Layer 9 of a small transformer language model trained on English Wikipedia (13 layers, counted from 0, width 128). Numbers have three digits each and are written without spaces.
In attention head 1, each number of a token's query is one row of weights dot the token's vector x. The head spreads its attention over the tokens so far by the softmax of query dot key.

Query weights of the head. A number n stands for (n - 500) times 0.00069.
q0: 561559429697523484372469529463587513528490505515258508568487530508495430570534558452461417511520411457497683547452340510558490451800604545535357426458648561655550406684472622650503574547526477462560565629452533507633455547400538471529545475546523621398481528414522458559466409453561525550521449403529383367436625580433462581507545497547417411536578476419421660570346611649521300529520
q1: 488405504461502450544555606559436491531444528422563454435665509536474582523363391466356617588629574412368444430463480463459459423487483496611546498372509498441469473443494500509554453489481386454393632456569462435386475562471476305611482422500458475540475591650430473426493433417590408483547603535573415519447500396476470373379543421486495603397547542329516438516472443525472428408515
q2: 498630674525591518567520429600534608551518490514318539540513522505452550561481530559467569341640502456566493426641452502577624308592514464561545421447433460564384562643401569510495668444577631495546406465412319592558444551438495479564584673438613528460470399614553297547485555454557498529426587505533522632448603446335514641549493417642401500612608601542556605435471586503523471471449
q3: 507496492459622442547622487485534463522469530433515573461469482488493517519568399492486496591500376370506616474516480558567438447522455710584601526460664441636515500586583488609426471532511502470406477512436521419572395555525584555435477518370525494552433498452522535575450466526528440510531505452427439558485519504469515551494636522485391582620395421377519549469334453564487402447646
q4: 365579381568526517507643452490486549568339560448406353611385557481602502652547489590429468519521544475617470577569397555629445474603502545466324426450582549639643511605489547588465469561531509437562490458495506482585438604480559519464543593518443507465482491367579395566481556489449543411517516419434570360529488662512450517628516450569524364580453473359514606466353532586511341639430
q5: 634584486522510541401468668464473470441445537450424521513551685482540365465624558443620485485459601498471413437449395415433498438426533435362350472515595520498631581599531455611341521486574298458571651590456603425493518500659434663526622426557412491486460606623412606477515518526477457539599463428465553325428487627575557388525367641505419412507454486478454453493368464620395374518529
q6: 516616552643651587492538542574495541475461333493534330666571558568519540389549469524567520484541510523434555415515420420649538346477613485506513512361595490556664500556477656556490581361529377409683424515505583607520392577578548429587589495490586561451514503529416490731466473453561520448584438413442550523495649371503422543552605432434554531567462437267497436637262544627562449639515
q7: 483638606546568417495530472623646444495437557473502512526585480371552592437412478500600518476494271475575516404477502337431554465408609466533434519462628528469481513570481498575354200563465484525514533572484460520604538502586428579550557523489635424426496486528487606498533445589424498590561517578515393557555522441495660536358482477595437452415436496573491532490529598315453396500504
q8: 521485534387406530412430477601422480627523470670485444485622441359473502419517533641492564630518603611455542401485422480481431608354461463475405404428549410627533527406381483662359382546441475458464567477493614426517549490613567528427500343490436493529562592578439513513395440444582439353482460545507490340345532417546693429526571581592468557304409617577461325432534418542360486681519
q9: 453429583513420598465452560427500556508461317432453415526510555534467458536622548434628630697484591542338393411520548679414384675538532493528470566492544551408562627563442471487700555628452363382572479490525542469388505569541428502455471440565605608502543608457454342553570455522477587404466422646419512480394521500431493396618525567300529372533502382578352462502554417644326420542552
q10: 294398508338531441506486391532519463687545508398678506537491434329278467479492476660444483529470642527610536410547534404327429475480253402441469427583411402511440661281505434533384356606511547589326494584511544524429615354465456409433489356511557397465474539416476509345526491497500396576362523423717486398561444495508523491456453434551286605410466569616577525381530371302510518529427
q11: 538472402424386480420331417337479606505512411650600477349450457632471480546547550637384603482440667593452553471455525646473531649542488531537590475522437524460401577442473549456473534509582549575468498461593707597548503483530474471366475604521507521593479573363486435538463401486447550500407535505659462395551378398485441505491436579350585722507529516626522409418647441495471420449368
q12: 451584509471546489550534530562505517487415624572448394610475609493668520334484405460583474500517457453403564490443573358671545408608558547486488531485706613590554449518605564381460462442475445553611537599547398619521458551495533589577490653470351498644439452448398554561439538556570528531490512555475600498676633694478393533368545512504568387498591347469537568474537528442433550515682
q13: 380567522423612566577661516561495513602510571490624538438400337667467612553485550484559570624527452387664513525668500319471410357597315493349510507558503436532518613471449408487369502512428559566521531490475436439503397396498412550630476551334575473456500393677480422508474604500493580515618549430432465530543448432531476605486460492559382714562434672508432598470406396376512456567339
q14: 586567490489549372390395544447380346604579532640448503574600516576437451536575482436511492464332543716392471446492500500404508656519557568359567637352663457546530417549456543332463497581535446335442628578447624571353586606467508537419563441474492467495503487437583590472328452505461550406373475566505448453324483630557341292565626495643486503255574459473473416466464472692502529475653
q15: 418688427522711577421522596419512532407425622529518334573365507595503478404625502382423498457535478365502590582505589471475449498547571683506488475593655566502598581589448509368568472402370527615558460485493609434514353469472640482572378561474373551568537590518517490645613585424437469567520556567547510432449531544540379590583527698491645468517489393417447574469419614578569621420541
q16: 524515602532507326535410447444491636400435408512368348683586506510490418494571545477542468473585564651320525575412571538593312773735565491411500464375702414411608590377512473513513530671603436494405660426579541530516569556589346613443236455515529467558473710539447349705542376795389547318414530679549372396302476677613574426536528535420392398259657503452566565538653450591390395564432
q17: 425623462630411516455472619392475589348483452566401285463459483526594358508650425471529475468615638503469622567417665472550613330381492475433362426584503542419474497603492643388517479418484472669647399349419628360531442486505528518670468570489291371626511494442560436693463556558559572423657569535529492383583440551420482589553345422531708580548524409408619640392453407351550711615593
q18: 577462586453367569519436526474617278572497550532589339568557552483667500487503492587581440408554553525503434408424564577453424405402511587658400464631477367407361385582432519517332492468500508356648327469489487587473552381324516345454554561750571426402584533362648554331599538379437348685437630492421622599485491455497533325495405541531526377670405497445449421414492430403503429500632
q19: 664512485785578545558432572377607413460475515671509668522554557484608458419535428382540449481554451515304410579479605593710506534598642518521427591447674659380662341359628445409485526563419347393585481417373463637509323491412602506538506649488360793480468640468396475294491538435550518617566410552378601398522425646429647381554569569568378463595463468236648432508458609581455525449631
q20: 738375581638259534503421332567484369661503586592503441448581467477431420596440503456531567520460360497539530548312628735471500514520516582524514476414389433465529533511615420447508492396540520279569563545630451361420471342592461524430526525567708492631508609616375419473248426473307387343630502444521541536497398575616464438550552511497574577364479473623474375477566429494346587412541
q21: 135510543503427557452527648542540607485271591388669605580553544392372644633464616539503638475609582557449487566460459419323587493586520650558309475384284442461545381330453412728541362563465479340402472648463614598574662530477463455443658214396653354497652398490384426604476335483319533597567440290400530402475554731645557460481708383418374490380513422531444593494374467305462413812444
q22: 465461395300414460612647291516530598598522376651529549424487386535443489500509524464585475542492475509722617513528453383544509691538446631315537494468422450428427666512568518441423570591676800509487608594771509345515519527644454442448516534378592426643633326588470455625538588539452295353500544733450442623484673390456280621518347368514595512591543550695404500435588406477654509359397
q23: 643490531054306464380486576704431411367561430234602489396526531547447555480565570599454559526646437344535528504500500455228614475443279545557761421648306398490460589507442540778392367545440602409370511358646392366545551517470649375397525370551643369285497479629654695533641678476494438507366435493497414423301616345553359563642497389393459324408700607651293568545493524605477449481479
q24: 451491349515533366476643530592491632558599556469476469581445442579338660522506397546440465340482426683561383465762608497547520342664420439523447354485534577850421534616611339521629586359522494462612373446585536506506628580466407541359524361347440427647402409461503524668394422589524680425400431542556463538543346424497525565489424555435406419443566607729628623616604431422464489441606
q25: 494663712546344492552528443443590407470419452621399523491557599416585352364547555379639409602573561455455735356254593506408488632220671635544372554525475589377444453611528526330370405613437534336519522451428531386443491426474431466624428494558211520567610418463663346506628516456534425413528490624503583385641539427531364545626596368525535396617330404391368562406524420426452606503622
q26: 349443392489749558462616558677415376621575479615677541493381366561361602583298497529284652583398353589476311414517415438470593577630436374272626380625489434584521517349373353653458533503441538740464664627490516550497637609587500415431633215527624450673477427375267604313561482554443558452396362550374466576698719533500523570311442630313397694398708603531489376500452466433455335317446
q27: 691440545527395443491301537479471431433422403454424450680427526385465546539654506469593424613344606549497491576541461448506428470441514491518783618633448311474654625497452579368459536583503423185433524405477464432358421569503515566408342615302272506444486538652649548621518472577384457460388413466539529363497569449548484435356599529737506428369379492600385581586560426722484538506440
q28: 399548571663428543476500558345457419420515538506309624677521488380620325452574389217548465531646379520547468670538598387600607491541460416493512711376543588424587420545417581397643605618361382559590735447506470539390491477559642547503366547441404548497461629591409594342488540671619520589464510506324537433361393528655560416360433497576394636574434660462624571575606506693475460438491
q29: 450642336401306544503411486507457510478479422329605550347458574406379590597372564781507339606389347577587359518426476353420407391250572483563622376608595497556601497441379393724507398652689452442291611527594569523483570645653617424348528317552663445691468392398434654604465464625419353500325295423574232513457525552631481342462550824437633510353535536710423620472510520579503506425417
q30: 538420657573588609604584671307591409448299551413357354549772548634649535530490513619605476550751517439500582418374573486533385573392600456479379471333647642261698333510226348524545679621379396503511680573473407678500464480374578581471422686517549480517490538334584344489479260524503510747582564513395581602554496500629648238354643493532434546448445490438578671456210383401593645438561
q31: 503437385599618446527497549528533801596531399566391558493620285559350525568536471610666466408446432577551409595607531396641540613747371336260551621433500596664503556441572399367497555424648626463598441417611525367523563566497440583511384459209368681591381266529391440730224518758491697219602514539545424463611536591279497392407306510598453510610557679503493593624580520529497432518566
q32: 343682598692430390547500541433397375566507457535485378629493721640605622211469643436474564342535540447446646298368412749405468504387577532411464618619530467288474420441243414695374609553391304518470574588404500397425313409597600446538429601542423308572531558575496485667500379479384546734630542380552514600561723679478450332429688397467431561496356321525597796457479444538335665132711
q33: 470670607558712656529652548593686453426529415365533527577352458412662487493289520425231344608630525493287383469500558666372317536673552458649371523275786439472449358445385637486383601437419611396632588543366500456616604556466507667466478411534664572435456682365413563432375474413562627623614428269391577542579561627355747462517447592483413260644533555404570126396378403409607343474647
q34: 426593430546399154485462472441351438566527689474291464375567402504463524438563597448701391325328454466553387668553376741439425619515389627419588539629536573368422585489639464546436655455716477447543559353685677209432366641471545415428504370361244464763359386306426441444539512689507680507689397645431537474544626351179287452486354740514504673388486569606590558795738570621376570432619
q35: 534488599377383383467698407653600629412571423274542634471864448651399489461524743560430544411475246500609363390762636476288428516570516548479627366366513590441433500645425391606317735564616537353420517698641382535504754544476496550555411247445458294508473292331567349621550311556294440568504617578399448548307430414529606664416589351281112647409424555663096380675731226634405299466317
q36: 504412634705465552261334518239513416383491599790545197380527629376430361492487779278438685329596617568599355943393539483525470736321613530611205504264581491337700445525441687431526716568619356470780704614530339430393388390379727666604675461471447368662471799174344362372682464622464674402657646611418483534536380541623439486207526423308463541609375512271487755425716403376464619495572
q37: 330244353504480419472371463272473740556410611593546898373413370430220559763249345672553761508419492524528488646622508595591461508625515449310568246409272616627385705681445561344468443480708496656430455516634537515756591706596583283367599336492418721733405312428531401513316395582617673398554527682584441579361419454439377407710386488408432643427694572508578330584726512381440449563531
q38: 475640511469621475405699759362623790516643632603634673492626541477533465511493371504620556567392458399368354786609354447701380458757474425694336450457492641672403894442709431454443303433486641360742706415432645475560516478493399504326480587445671663456536303564441379532453656611507605395320519471529734654520435598435581652643305586444568626550617801485567350535396441589695413616411
q39: 471587629503690537413403436365433525500440460455433408516458457573674483476443474442623347384481512497463662224555528531439497534472452503445469483408574469378446536577528645497401558376515780407685433440610595382473596714384469567590660519500620577470811413459530481572300477675457637476628591462465757665646649533374537340578466363566611322381457568512334406486352338487506421536633
q40: 577244431441590442475441349635369504636854396484691362273617425646139615504237579561500612517489315785450603248471623393539484698348281525379580445414435534782474536444366488559438464688654315508315547564521376544463483655665640328386379282299504524560448604496528707403543601610519397179599176599711341409562268248394348575602422558473558702365492376642405475702659512744543378394328
q41: 687354617511444595334266485473331698516346434493607356474340522541532362518436632338623748404806699504591580595366493573670688389333642522459555607481340220670496432581423697416526566568455651643598474734366469500562359575458594576753530548609552367349493750469554549368391554507615218590644534329556629322535476507668514500483605413592745455593640388427500317503522546652575671500464
q42: 698712649470719880311427429482776387333500508496708265526429656307583304370731597173548449491572641601669479748243647546577399539155608651660230504416376590430557384504387717363432544538488483432588561426589448435403261446352639564522730513746652472271589530488724513288535531384586311441469622390606704631527422459556373459532605639543681238616480537479297548298425459691448816482563
q43: 677470402374241550410630117561622730551504357349536558329407269624441318545707504512627585403476488715581442701500378454647465445606508554384520660528617351541448440448561560282601746584611778543392428512619565515658605656410485653512319461522639381459578582603402456533500242439622301374665618726281618527402450548686671574676565427298562691358743310547319342557568557463380393320447
q44: 616423642352247447514561715597409489481628383479344640346533351529546293561545517444489489493430529468351507508486602663348666525543552567625611624504489482355559497524461791521486622626327522557254390217496573387606764528317429627750407597527398330531554518436698592424526662517595518532555518653606416493466469390573350689564489362483402581612373534521201573575871486409206578508510
q45: 564517656555472350407257521425385500630377442590539212518653673539693456385563549601612439708613397456578598337439455653552392697406667537719438510482493396374345520560415526641326406557591524400557377535592439346320475497450775365378639538639381274421614524438573620518560370550516439530401627471503705660514570510448391442542568388487460617281535513507550734331302677679365538511624
q46: 192407504597742463512419736558543537439422604407761585475620575270582540611229345534541516558411576559615734746512403172428409516395356500357368500364438536670553787350588350596468183512443492416504644634690668665385687438461421354538595324389672416439675372591698529563484470902441449402595547481767559405521637630532709284338686551556424477358489450596603524409375325560530551614477
q47: 760538454744735568565557657442653522317774633336652555690666564660705611356379533586368290626646309398423538733624347342451146378631571424633357532411478539467620370500437529548453708267410539452638536750680315583654397424325534735432442344546346545392443522402357531322287582382556249440670271286294652534345629339755766637630530436388463471723617690409589522488352580569775630272352
q48: 446377423434570580587631560504436338559607514447605473463523514430281487566745582398375410485333300425622357321671588561466443427500290440635594405560323569737266381618536680605446466429390573486641552562396561268300384440545489578266500634622489514344239637524525712450652717320583571681481442421659366568363423320504628584626525707554351459540439293341653504437496588438257500584698
q49: 594547376353405479402531725500287604418464593328674547595822347550533606720359517584739346652586447614746386667605513312856290317478500456643438612276601335590414500283496555544390375751580754389473436311754393441574762578483220715440518531594532289216719385437655372556486491392581165234367507597255621610486415432756599514654426465693448609393426817699386338472348440622653593621331
q50: 363356406512488514351547718569477714538436469663746707504553469572391568303504456435488585476424695485407519492704468384386523374657285427417605496709241453459368553672386466706446449500242508586652296587697417321642548629410450766463448352324444377321581356680405424656640882420310431588637438619760530392647650582401485541548469627395335401543613474473279429482508212537365536648253
q51: 542248563435664496316277571670646415244574390326606544477307771266467524446356504524492402575476542282587410467399454477565639393316474362419794571704599477614574699548437551736625320414439515766496418593470479449425310760445526603341579481544597525281475675525504708472438652678531305504531590355649485504400577675542755830400466613444395453485578682371508195490485489480418545400418
q52: 496375423504656559126407537413386606391758584605604364418267647492621577680349481378581699471411560362492635599358333524667350480496333402503440417661458480651303593461500604728281511527500548464661496601710515469599267559403698343295740556419516534431515672644574620343578589539533299532736608572592633722176757431646661661538196488507674602585627565260488451727547531470392225378520
q53: 591394511592392429643518621466378422453534732500394717392742323433469497563479528489433583622300390525511269555712311680287317688610429597571504575451068672419455479651573507653576442471369584478354672504634497573612413411433370490333636544468411556650555157637578605438507488365333643468492479538382578601435570346459435666387579309392272586544388570482203285590479518461558543561589
q54: 473472520570622454401376678611299479522601463679521583345193333382628428394293325362204606530566434330533321633305625614473654575512329343497673392487560455278462404595444842463475616532547537664618761467394466437605534576381614446436606426646529465791317738531468732357378742508639613508521559305254560573522820123596343578342468597466543259604619692320670438537552636531584429310384
q55: 331549335551628583387728472342351520399552090481141459198302246460634468500624389451611423399445555527299458261512488592427623622751504431407676496636565461429400368530297262574485669393401555589560504275311641381469593659354488555463484422653452596671515430456428464155352553473618531404552615411315454573549679414425558340303408657640442493512409533484568563426679549277551386377257
q56: 549551344639819440573459676433345628412256589500513517790479580633596671442238485496508540340504374600275504657572422440454440427643567234338589621446790650367712335418481345634411595666435537666488583537440406481600760831469376780593496488376525392519488451584421492504330551729478711476684347254323559412526604411599647389443384512414307374525779473419801504740544547478632337325449
q57: 441492531720492526663488508405434585320581319527381353674426410593273344428515519301564402566651504660645430521551524359519574568492538527564659526378706572408780392290435417472516552554571241615427715560402397606758697554637617411698406615363136409625346761429685639333707671566496535481541437481455442433562348542596489374448535723625492466596386610551639749197616392816766670333295
q58: 444711374688496383526421635514692531283287721504459970705401582678608588239571451682429422586670783298453844420530500517159569443474673491308365557733455583680558171684464246665634508491348448470580273579517407675315473466483470439495567443337354678458554504594449402780433363373372457697536474541467610453354918654676581344480693483484330504553654446548446421659517230232447484555547
q59: 235554865649849444458556533581378636475491303473342275472251404439445631412308548196678454572218398427518628361436547514234527732574420364237611293372596463673737790398323526675578465347565616574675812743413547403282328657469659522702524357354495496293526528622442509670410670680712355550729516513728468354650682456439560252487482709607515369430509663684405266181491482642354475573126
q60: 461425433504405554562582400275671528433524535579612496524540469603584536629650298455646492561448578351596722838634276443602256473621402359434461192488258508470619523630727355275662427606577438330568615633611359670707178462612672377407520535437460733470305275347609273525289386466504561355648487463600621561594608363504475349686389527557607621523670626477648410426519684529713666590526
q61: 381512202353456599268522442696559213449522585313469536404216631518482315545777431415300398504375526390326449288648361449266601461440504378784577428729286414554338446438516545778538528228451238761509434474254401389458407408430593468303531680644635594512333500686321615414579527429673462668412424463541504517190637545626612550512432817171609605612536439457456400605228716382228543550634
q62: 493529522617558365500447764391423595313416545471543619569718496331399538393188507563416697430487485663589341843581302411603452474508536441541545500284492605536735507305572611526369511592347587781400554363444497425507683599460407532402240342356427450450400556514591685361442622577524566526608203300371515455516424414534804571324666533524357613402360518257488496674577668643678603405613
q63: 549710379461451847346655624336745246453407605575808571466580424284340227468732645294237695630577567642457566433462865277505354224616467561382389325569181977338406495394636459323648179411123640519505382675429616596689654299463509626585540601592696509436482543672649480282736647201381561722574419591459481400500531431661723348532746576407470545461634463380376519159589453485482566586167

Each question shows a short text with each token's key, already scaled and adjusted for position as the last token sees it. A number n stands for (n - 500) times 0.0017.

Then comes the last token's vector x. A number n stands for (n - 500) times 0.013.

0 " increase": 486530440468565561451481444597455584496421551538523747591521487511431434465661357428530293591466616609346481630399395526437746649432487585504423507375372484357500450431401458499429505478464348
1 ",": 513588443444523530435440428504484499623546545517466689516499502536458494487518377509530309562526597630377589607529377482437645583570540613461471434416485398459466514401413503527439464419373432
2 " full": 448579488394511518438384460498491533543465497571435726561510458472431406480605336518505306636552501569327425516384406542422757556452616534435508417476513507314554521502540450598401464410538504
3 " round": 469520552464506514529406434481452434570492549566440592514602467525425459424621357505563274638450569690292393599428427548425761595405581520457530499480489459272565528441547520578500444480507546
4 "ed": 465439487476436436503448410525410535560431534575500661594549479567240439495570331475511284653470621602284352735412487552360756582519480535525541460432529489447620486416481505598411448559596541
5 " and": 526397600495545494573406416372548471580635424558414658522671407677298464317550363470454256709440586744331461578318389501357674617406452600503486431377362536479552560473503451648420446512459496
6 " a": 588493431561508466543497464448530493508602474494403595478539545537423415423636408455570354678479555667308449640315447524407705579474536525460602508534517551444489555536502402549350502538512565
7 " little": 532530520452468453542489497474494469567480484529365672522576509383472485424636411513537298640529464594288384539310445577389666548497524491444647412525517479482557431452501533665351509457502516
x: 544428494474563647582593387449418489480471556437425556462551462474501534533716563350535609445513499512576497539517539573512448440635468538450598478505643559441525520642512546427495524481502596464498498554459347657498578562498529474757632581448532583505545520424613448444570370480555574463404801504538661472476572559607464539499677537480532409550576407456578493520407524564460359574543
To which token does the last token give the most attention? 5 " and"

0 " the": 573511508466502464531415465423558504565507519518487582486541516543493398439572420481534405604498488602468436659423488442418651555392493478488602465519488550523536588563491576570478474547542508
1 " car": 467508582464431511619397431454389538578493414556515469484578492473511506529543544455531409540435463601383471630419438651442628576475593521488539527584495383522543524378514437544448537703481511
2 "ina": 481523528535485559593456517445384435562491400489537525500547436497458444439573377492582374589455508648385466643483462586416706552435576464579539463544551468463511528502504488593523510577520561
3 ",": 422511522496539459552451521475485484598612496473490561404533518549548404508476446486487377578496553593487461630537426362428658539437509543595451541441508480460412519452446567512535481561433592
4 " and": 486449550433555431520457454411542454578603449514462595425646448609432438422510426433438346662482571582424405614349406381359671573382514609532441523552354498444422532403487591517401447557514552
5 " sl": 531436499595442449464497447512429468541508501551468429484570482568459542455455460495545418574462424516412476614546557470446635563467557498362611523415442503500500572529457587365480606522456604
6 "ight": 530441480504490480573454478463420492548450501612453634526546519500511376427569414483513344659503555585400349665451493508461840588429533472475526458362435524455513560481448569543407529428538544
7 "ly": 551522544520530550601493494423449450624516435598393724571649451517419420399563332484534263665476567590430388569401404471421718549402532560457488485433457552516575496502466515698357422518523498
x: 601491532507528578581515499529511422452358446543603494539421475587325577643602494344418502474613555512474534574437472627556489658491436515408611488536549527384500577682480689338594609487535529544484562466490444610503631469392453598620552680505557625514464620426599497541618438476497481484498738420527519506494596440498477575480574588590528466559561414446540468635362561571432427622509
To which token does the last token give the most attention? 6 "ight"

0 "-": 531508459531439559480515514597472608588516445600546512461532464555393439442440439541503400587414477548589397552486378513404718625388427560461499522472473614507466650614496577446709400576481461
1 " Ch": 547525504560361477493447521628426596567441494522516473557536408457481478473510415526426362560356386541413393514443469726460643548402434507564643513526485701639469563594567474481658474523497533
2 "â": 523544492484512497499395465463456505462556455505560436452473448417615462413536506502436423708480486626544382554490436650379586609407412504578616563461584551583515505474447480542607503590415528
3 "te": 470543477528443403503452514549432524547484462469555500461544415561490445477507570534488435595369521614479367536526571674470636539318417347649569485462557529532416566530536639544698607538483492
4 "au": 498437490524517391557437476496426478574541425480482489442528423561439507474526469517493460630418481606487418549534500716448716512400438381661550451520527582550487577469584504507674545534547448
5 " du": 418524482497518511600473512532527494544507459502591490406468480487548392515423550530493500595440438580525339560482492516462621658455416481588610532552464616595499619436520581454520497623473510
6 " Fer": 575411519490665547605453508490448574569588488523455537488490472539516432504533496552439464645508553533514348595514473576401656566477436485626475426531424532508472489401504452601625535520469527
7 "ron": 556449474445577484515563495527495462524520430448563427399494479562524483502518539578496435560459522597522384517481545610490616597396449418642576421579556461513582557432518501567576568605533476
x: 396633514541465471587477386413614448514499563584456408446378555424524430403523560455500565512508472569600516467371599463481610521538488542554471531427452443532482437562485509471486459463447393375516591577453621567496348367464517490499548362547422487481498507488479591494644380453389545486482738503571523585460573469525463558565568528551454534382518462475464357108541424451585610494559
To which token does the last token give the most attention? 0 "-"

0 " married": 492583493490547500378569496524540535567416567583461638560565535402379357470577171463544348694473610588423371709374399545390764736403473622518411523447326596599381570434374438426416417674478389
1 " David": 510435522479487474419537551463438566500527477500370508523538499421587422433547371588448404569425503533529360565437572608446692663364488472610568417586482516610476604524440529471569562596464417
2 " Bow": 527449442568500544401485497567387546526472477576437525504617460413410457423497343542423444610406526454448442504487497569471671575523534441607562406536521566560416558510525519465499619508466578
3 "l": 441485482486491490525416496536372487546503427511483483507567477504461468408535350519450369618358555616515340561424459578486682627410481491638397453429479527507508510452377428514576593672411502
4 "by": 546502506521492475553436466469366447531507396525417518511560476471522470399575297558431400618369552614436342556480526592481765656392484475664506444511488544522441546396406570532574582553466501
5 ".": 415529454486531565513459550502445506497523541517435532530519521459499411474483357545461428631487630610551429645522476378487625690402456575609434471448354480553443515457256623393535548497376447
6 " Her": 547486445537568583562559514393437478578596450610391603552604522487547384546568274494439432653434471508513368564467456515480767584456529530533570492588434639552545576485443527376535525527500535
7 " father": 495560443532511472630479490487324532566519469542377558540591537402595411449600321488487338668463526585407302573367420601391758676355565510627432496497470549487474560455420462515473485596444453
x: 475490508440475612502468403554474577392439496610477568449433491477569391451504454401556388372521559434608522522610518665533553521401522490622493642599510423519581410500457580533525392501635406434432535512548537554550432603487698310522608652560387652614609599376422442460548375407463432514475635545517514589666520624547519557442488584485642483521629477538418592393412618499449661442510
Which token does the last token look at most, and with what share of its attention? 0 " married", with about 80%

0 " of": 572503429588377458454389479523458490599527566550512613463609471505508350471460468508446464652544485638489393661370454468404501594377395523500524487519403520377450519484564584574488415546531475
1 " Off": 531579416496437439476432500528459456539473499579467537517533497429415457399512403556454454590432578599588397566400479585468621610451492510478498456560436455511447430540539463599613522448462481
2 "em": 483483522577519519518503535470492479573463481508600497482506538502461508567473374537523478504477494507571495591570537531518571583478429443605546425402501444643464627532539527521636574595512456
3 "ont": 462528506482513534534392450512435479511513459487487493508486513541564471421576393487467416585472562610466458580528487529453578549409533493641453387499553454391559408405435537593587538424479525
4 " f": 492520498455591537495540505498561584511538436553501516503565547478500476428422504493464395630454536517402344537433526478396556594506546454596438406520403578494473449424404469621462548550448632
5 "ought": 510415556489473529575486500456456516562437538612434674577549626501408449484567316492516328685521629601430396712399356451411803608620468621481477419481412475422452376326377494595455500516502512
6 " Ang": 549468531431593520515460458446469453588518470561512549585578462485508545481490478601504364549536446585547419524507448673434682542550470447571584474473561578693504541530568505571642537513439531
7 "lo": 526525493565543519596477393492477383542473387453561507471446415382502438440447459541496436611529420638517443604481473600412628631459454562617515353515575522478480476535469518630591543453472495
x: 441604569513532552535510555515505511521507593655481544540480422559626538411452495346593525489494401610569537587486624462472505371477566543542448464606512451391492568512471623429587502455444468409392637436453462566425563399536684457542644468458445522502550491503505413624689498439539574367515713421699535472510611443528494456333526623597486548519451416492373461256517496470595451621427
To which token does the last token give the most attention? 3 "ont"

0 "es": 496471557489475522435450531534440573538409495532533553494560448549469462506521390543503450583464557619411376627469495513435659665455447515651405351591443483351507397384395459568499494499511455
1 " are": 490551558437512490571417464442438445551490461507488614546607640586367467484552290472543444613439605634491495699447436452378761711579566600415375483478402466498473516439261485517394498631419479
2 " a": 434591589465494518506431456478504472595508499505460669529612570527406405450692307463607340628434578670389462616276461503392715589437562530373552527474501579466498603600498422574359489620502564
3 " little": 442498490548494548527463496474460488555441510534461701528595490385494472464647393507504307625477465584346369532294481604405652537477493471404641451506474503510533471515509537616376528543511501
4 " round": 466472509544503489577468487474451416625497559562471592499624510495420438455630286509569270604399541628276366551419424560423811547474606451426523520444476512360501566534570486651499486530496584
5 "ed": 527423488492478412525485462499423491578443529566505627566564509543294426542585275481522269607458582568316356660429501518391768556564481484493531470414543518501579497473485495663427493588564545
6 "ly": 571473502505480481606486482435488408578507428568413669537638515504417430380604303471534275641468641666348484521366400505443680549418530572424500488387510516510532498515472521779383456499490463
7 " should": 568487501446463537511533565477598395539576441448374559536633629552316417416562259451472342674483578642382470723438411407399809674566545567454479466504361587575456454355393482477444511544476465
x: 510284444496576482597501438477425511403499544473551419395528655513464526590622569446406609501483469538417502564603432508571338515484485578460534439441528484431435412589526528416711619579533563423543605503514568514569352424461510420438404738394506475479403722462527431545624492509633345566450628461572639628535485495434574458362532401559642471509524454482652586512458416639596594473452
Which two tokens does the last token look at most, in order? 1 " are", 7 " should"

0 ".": 466480556492472481522479551515496528531464552509533559472543521501483369548374493562494396608541515522460379670481460442454705643457497532607507439598352518518391526358401606334497404511475480
1 " Its": 550508552508538545540473408484493527626420549641481636606608534470491352478648265473497323609384490495361378567324477459477728594460554545483497460467377625558462520470450548379456402488502509
2 " in": 480530433458479416579368491521401555591502482572426571492639526527470321442537403526457415684502520619400373616346434415365570613422476564470512541526418623499451590491495505650411357538556464
3 "ner": 470499504388469512579447405569380544581480518618473668503523507425572316502706473452494290601456601463357415492480512645414591494427512440515486472455505482370442470542586464569428594504508472
4 " ed": 483452572471485439618510463499447454592488434605479498413474504445448455506366330445512416526490539539446448547464414573397551601531495540427492578524502489501531474462544398524352541676476506
5 "ge": 582449581519533420651506450502390492641524446560460602455537448471394391513543248448557302574435556580378379596450363593360691559404570523499438503504508538398491517443553461639404489663589402
6 " is": 520494489539553500541570567468490467548565479548446544512557582594442374427499296507489435601439621605454383741342364328420763680645613633450368531499361612571426457376335510422406429634488500
7 " be": 472475479451487542489497535485573424536537451519459641436562498457397408424541285481530394544489550608406433652374378393414788608595685566375475532494403660533457502512487480444450432619548468
x: 676426615514597483616554372577410451486499583439674536497449467554589574379571377476407557521529477578403605605635375417624492520543535605447644525546456378397504525642626527445548519510476547469541589431377601500550356481437396546551550799431467416363401587487390422414485554521504501479407583556483604458430536497499590407575550419544611481609541508420582559529427501599538501378547
Which two tokens does the last token look at most, in order? 1 " Its", 5 "ge"

0 " much": 575545470557475509445464498517528558580387513525532740626560453434416502468663311499493287617402528514470467465373462544458598510404526460475510461397461542555519481513521484658449535489504446
1 " small": 540561452417462497451450440521512557624426569652518754644513557479473418561648292532475298555468490552385412456406424551494730482377480455402510475347448558384467528603574492703493523506482383
2 "er": 492513548473501537483474442486510538594444551572525700591523527499517421571617320522491299537456468555416425483506384549496656442441555437501378454371486559393484505589510429613557499500464404
3 " and": 433517494405493414483425385427548452626568441566426662587686473588395462428588307494467300662412593643464423514334376419418652539311426519509393499357370544478425493498513528674455462512453469
4 " cl": 506450462473460435442579447480480523624480546600456569601535516557476520498501446509471443473493372455388485539545466613562674480539495382504619430436548544522429503563622562466622490466363531
5 "oser": 495480540527456422512436382458452549642423517572480714549547455536454423467582412526516330548561545511343375561537466640441759490433589437608453399414516448288584505440573515563470527415553520
6 " set": 567513488587550437563551531461428491575491565540442616591522519519418458463576315464528366603456638505380382675511408507401802574497532491498447507466436385296537500436462533517494549466491569
7 ",": 592587465530492528578564556451534504533651548546407552473521483566501490519515415496543362490528574599426562592578376449474584513525536545464448405410450296365502473396443514523381525443346441
x: 502443462457513596498523392495433501346539516472382449494487549423546446573554509412451448477689475435619421533314606627694537595447593434729424406574499467425429502527512564485360627599507588458532335345428577520535453427543383562568491632428442555540403454458578573554477377489604556478517731569480447477534510436501513485511595498553513411577401519553475425525571414549429642478483
Which token does the last token look at most, and with what share of its attention? 6 " set", with about 40%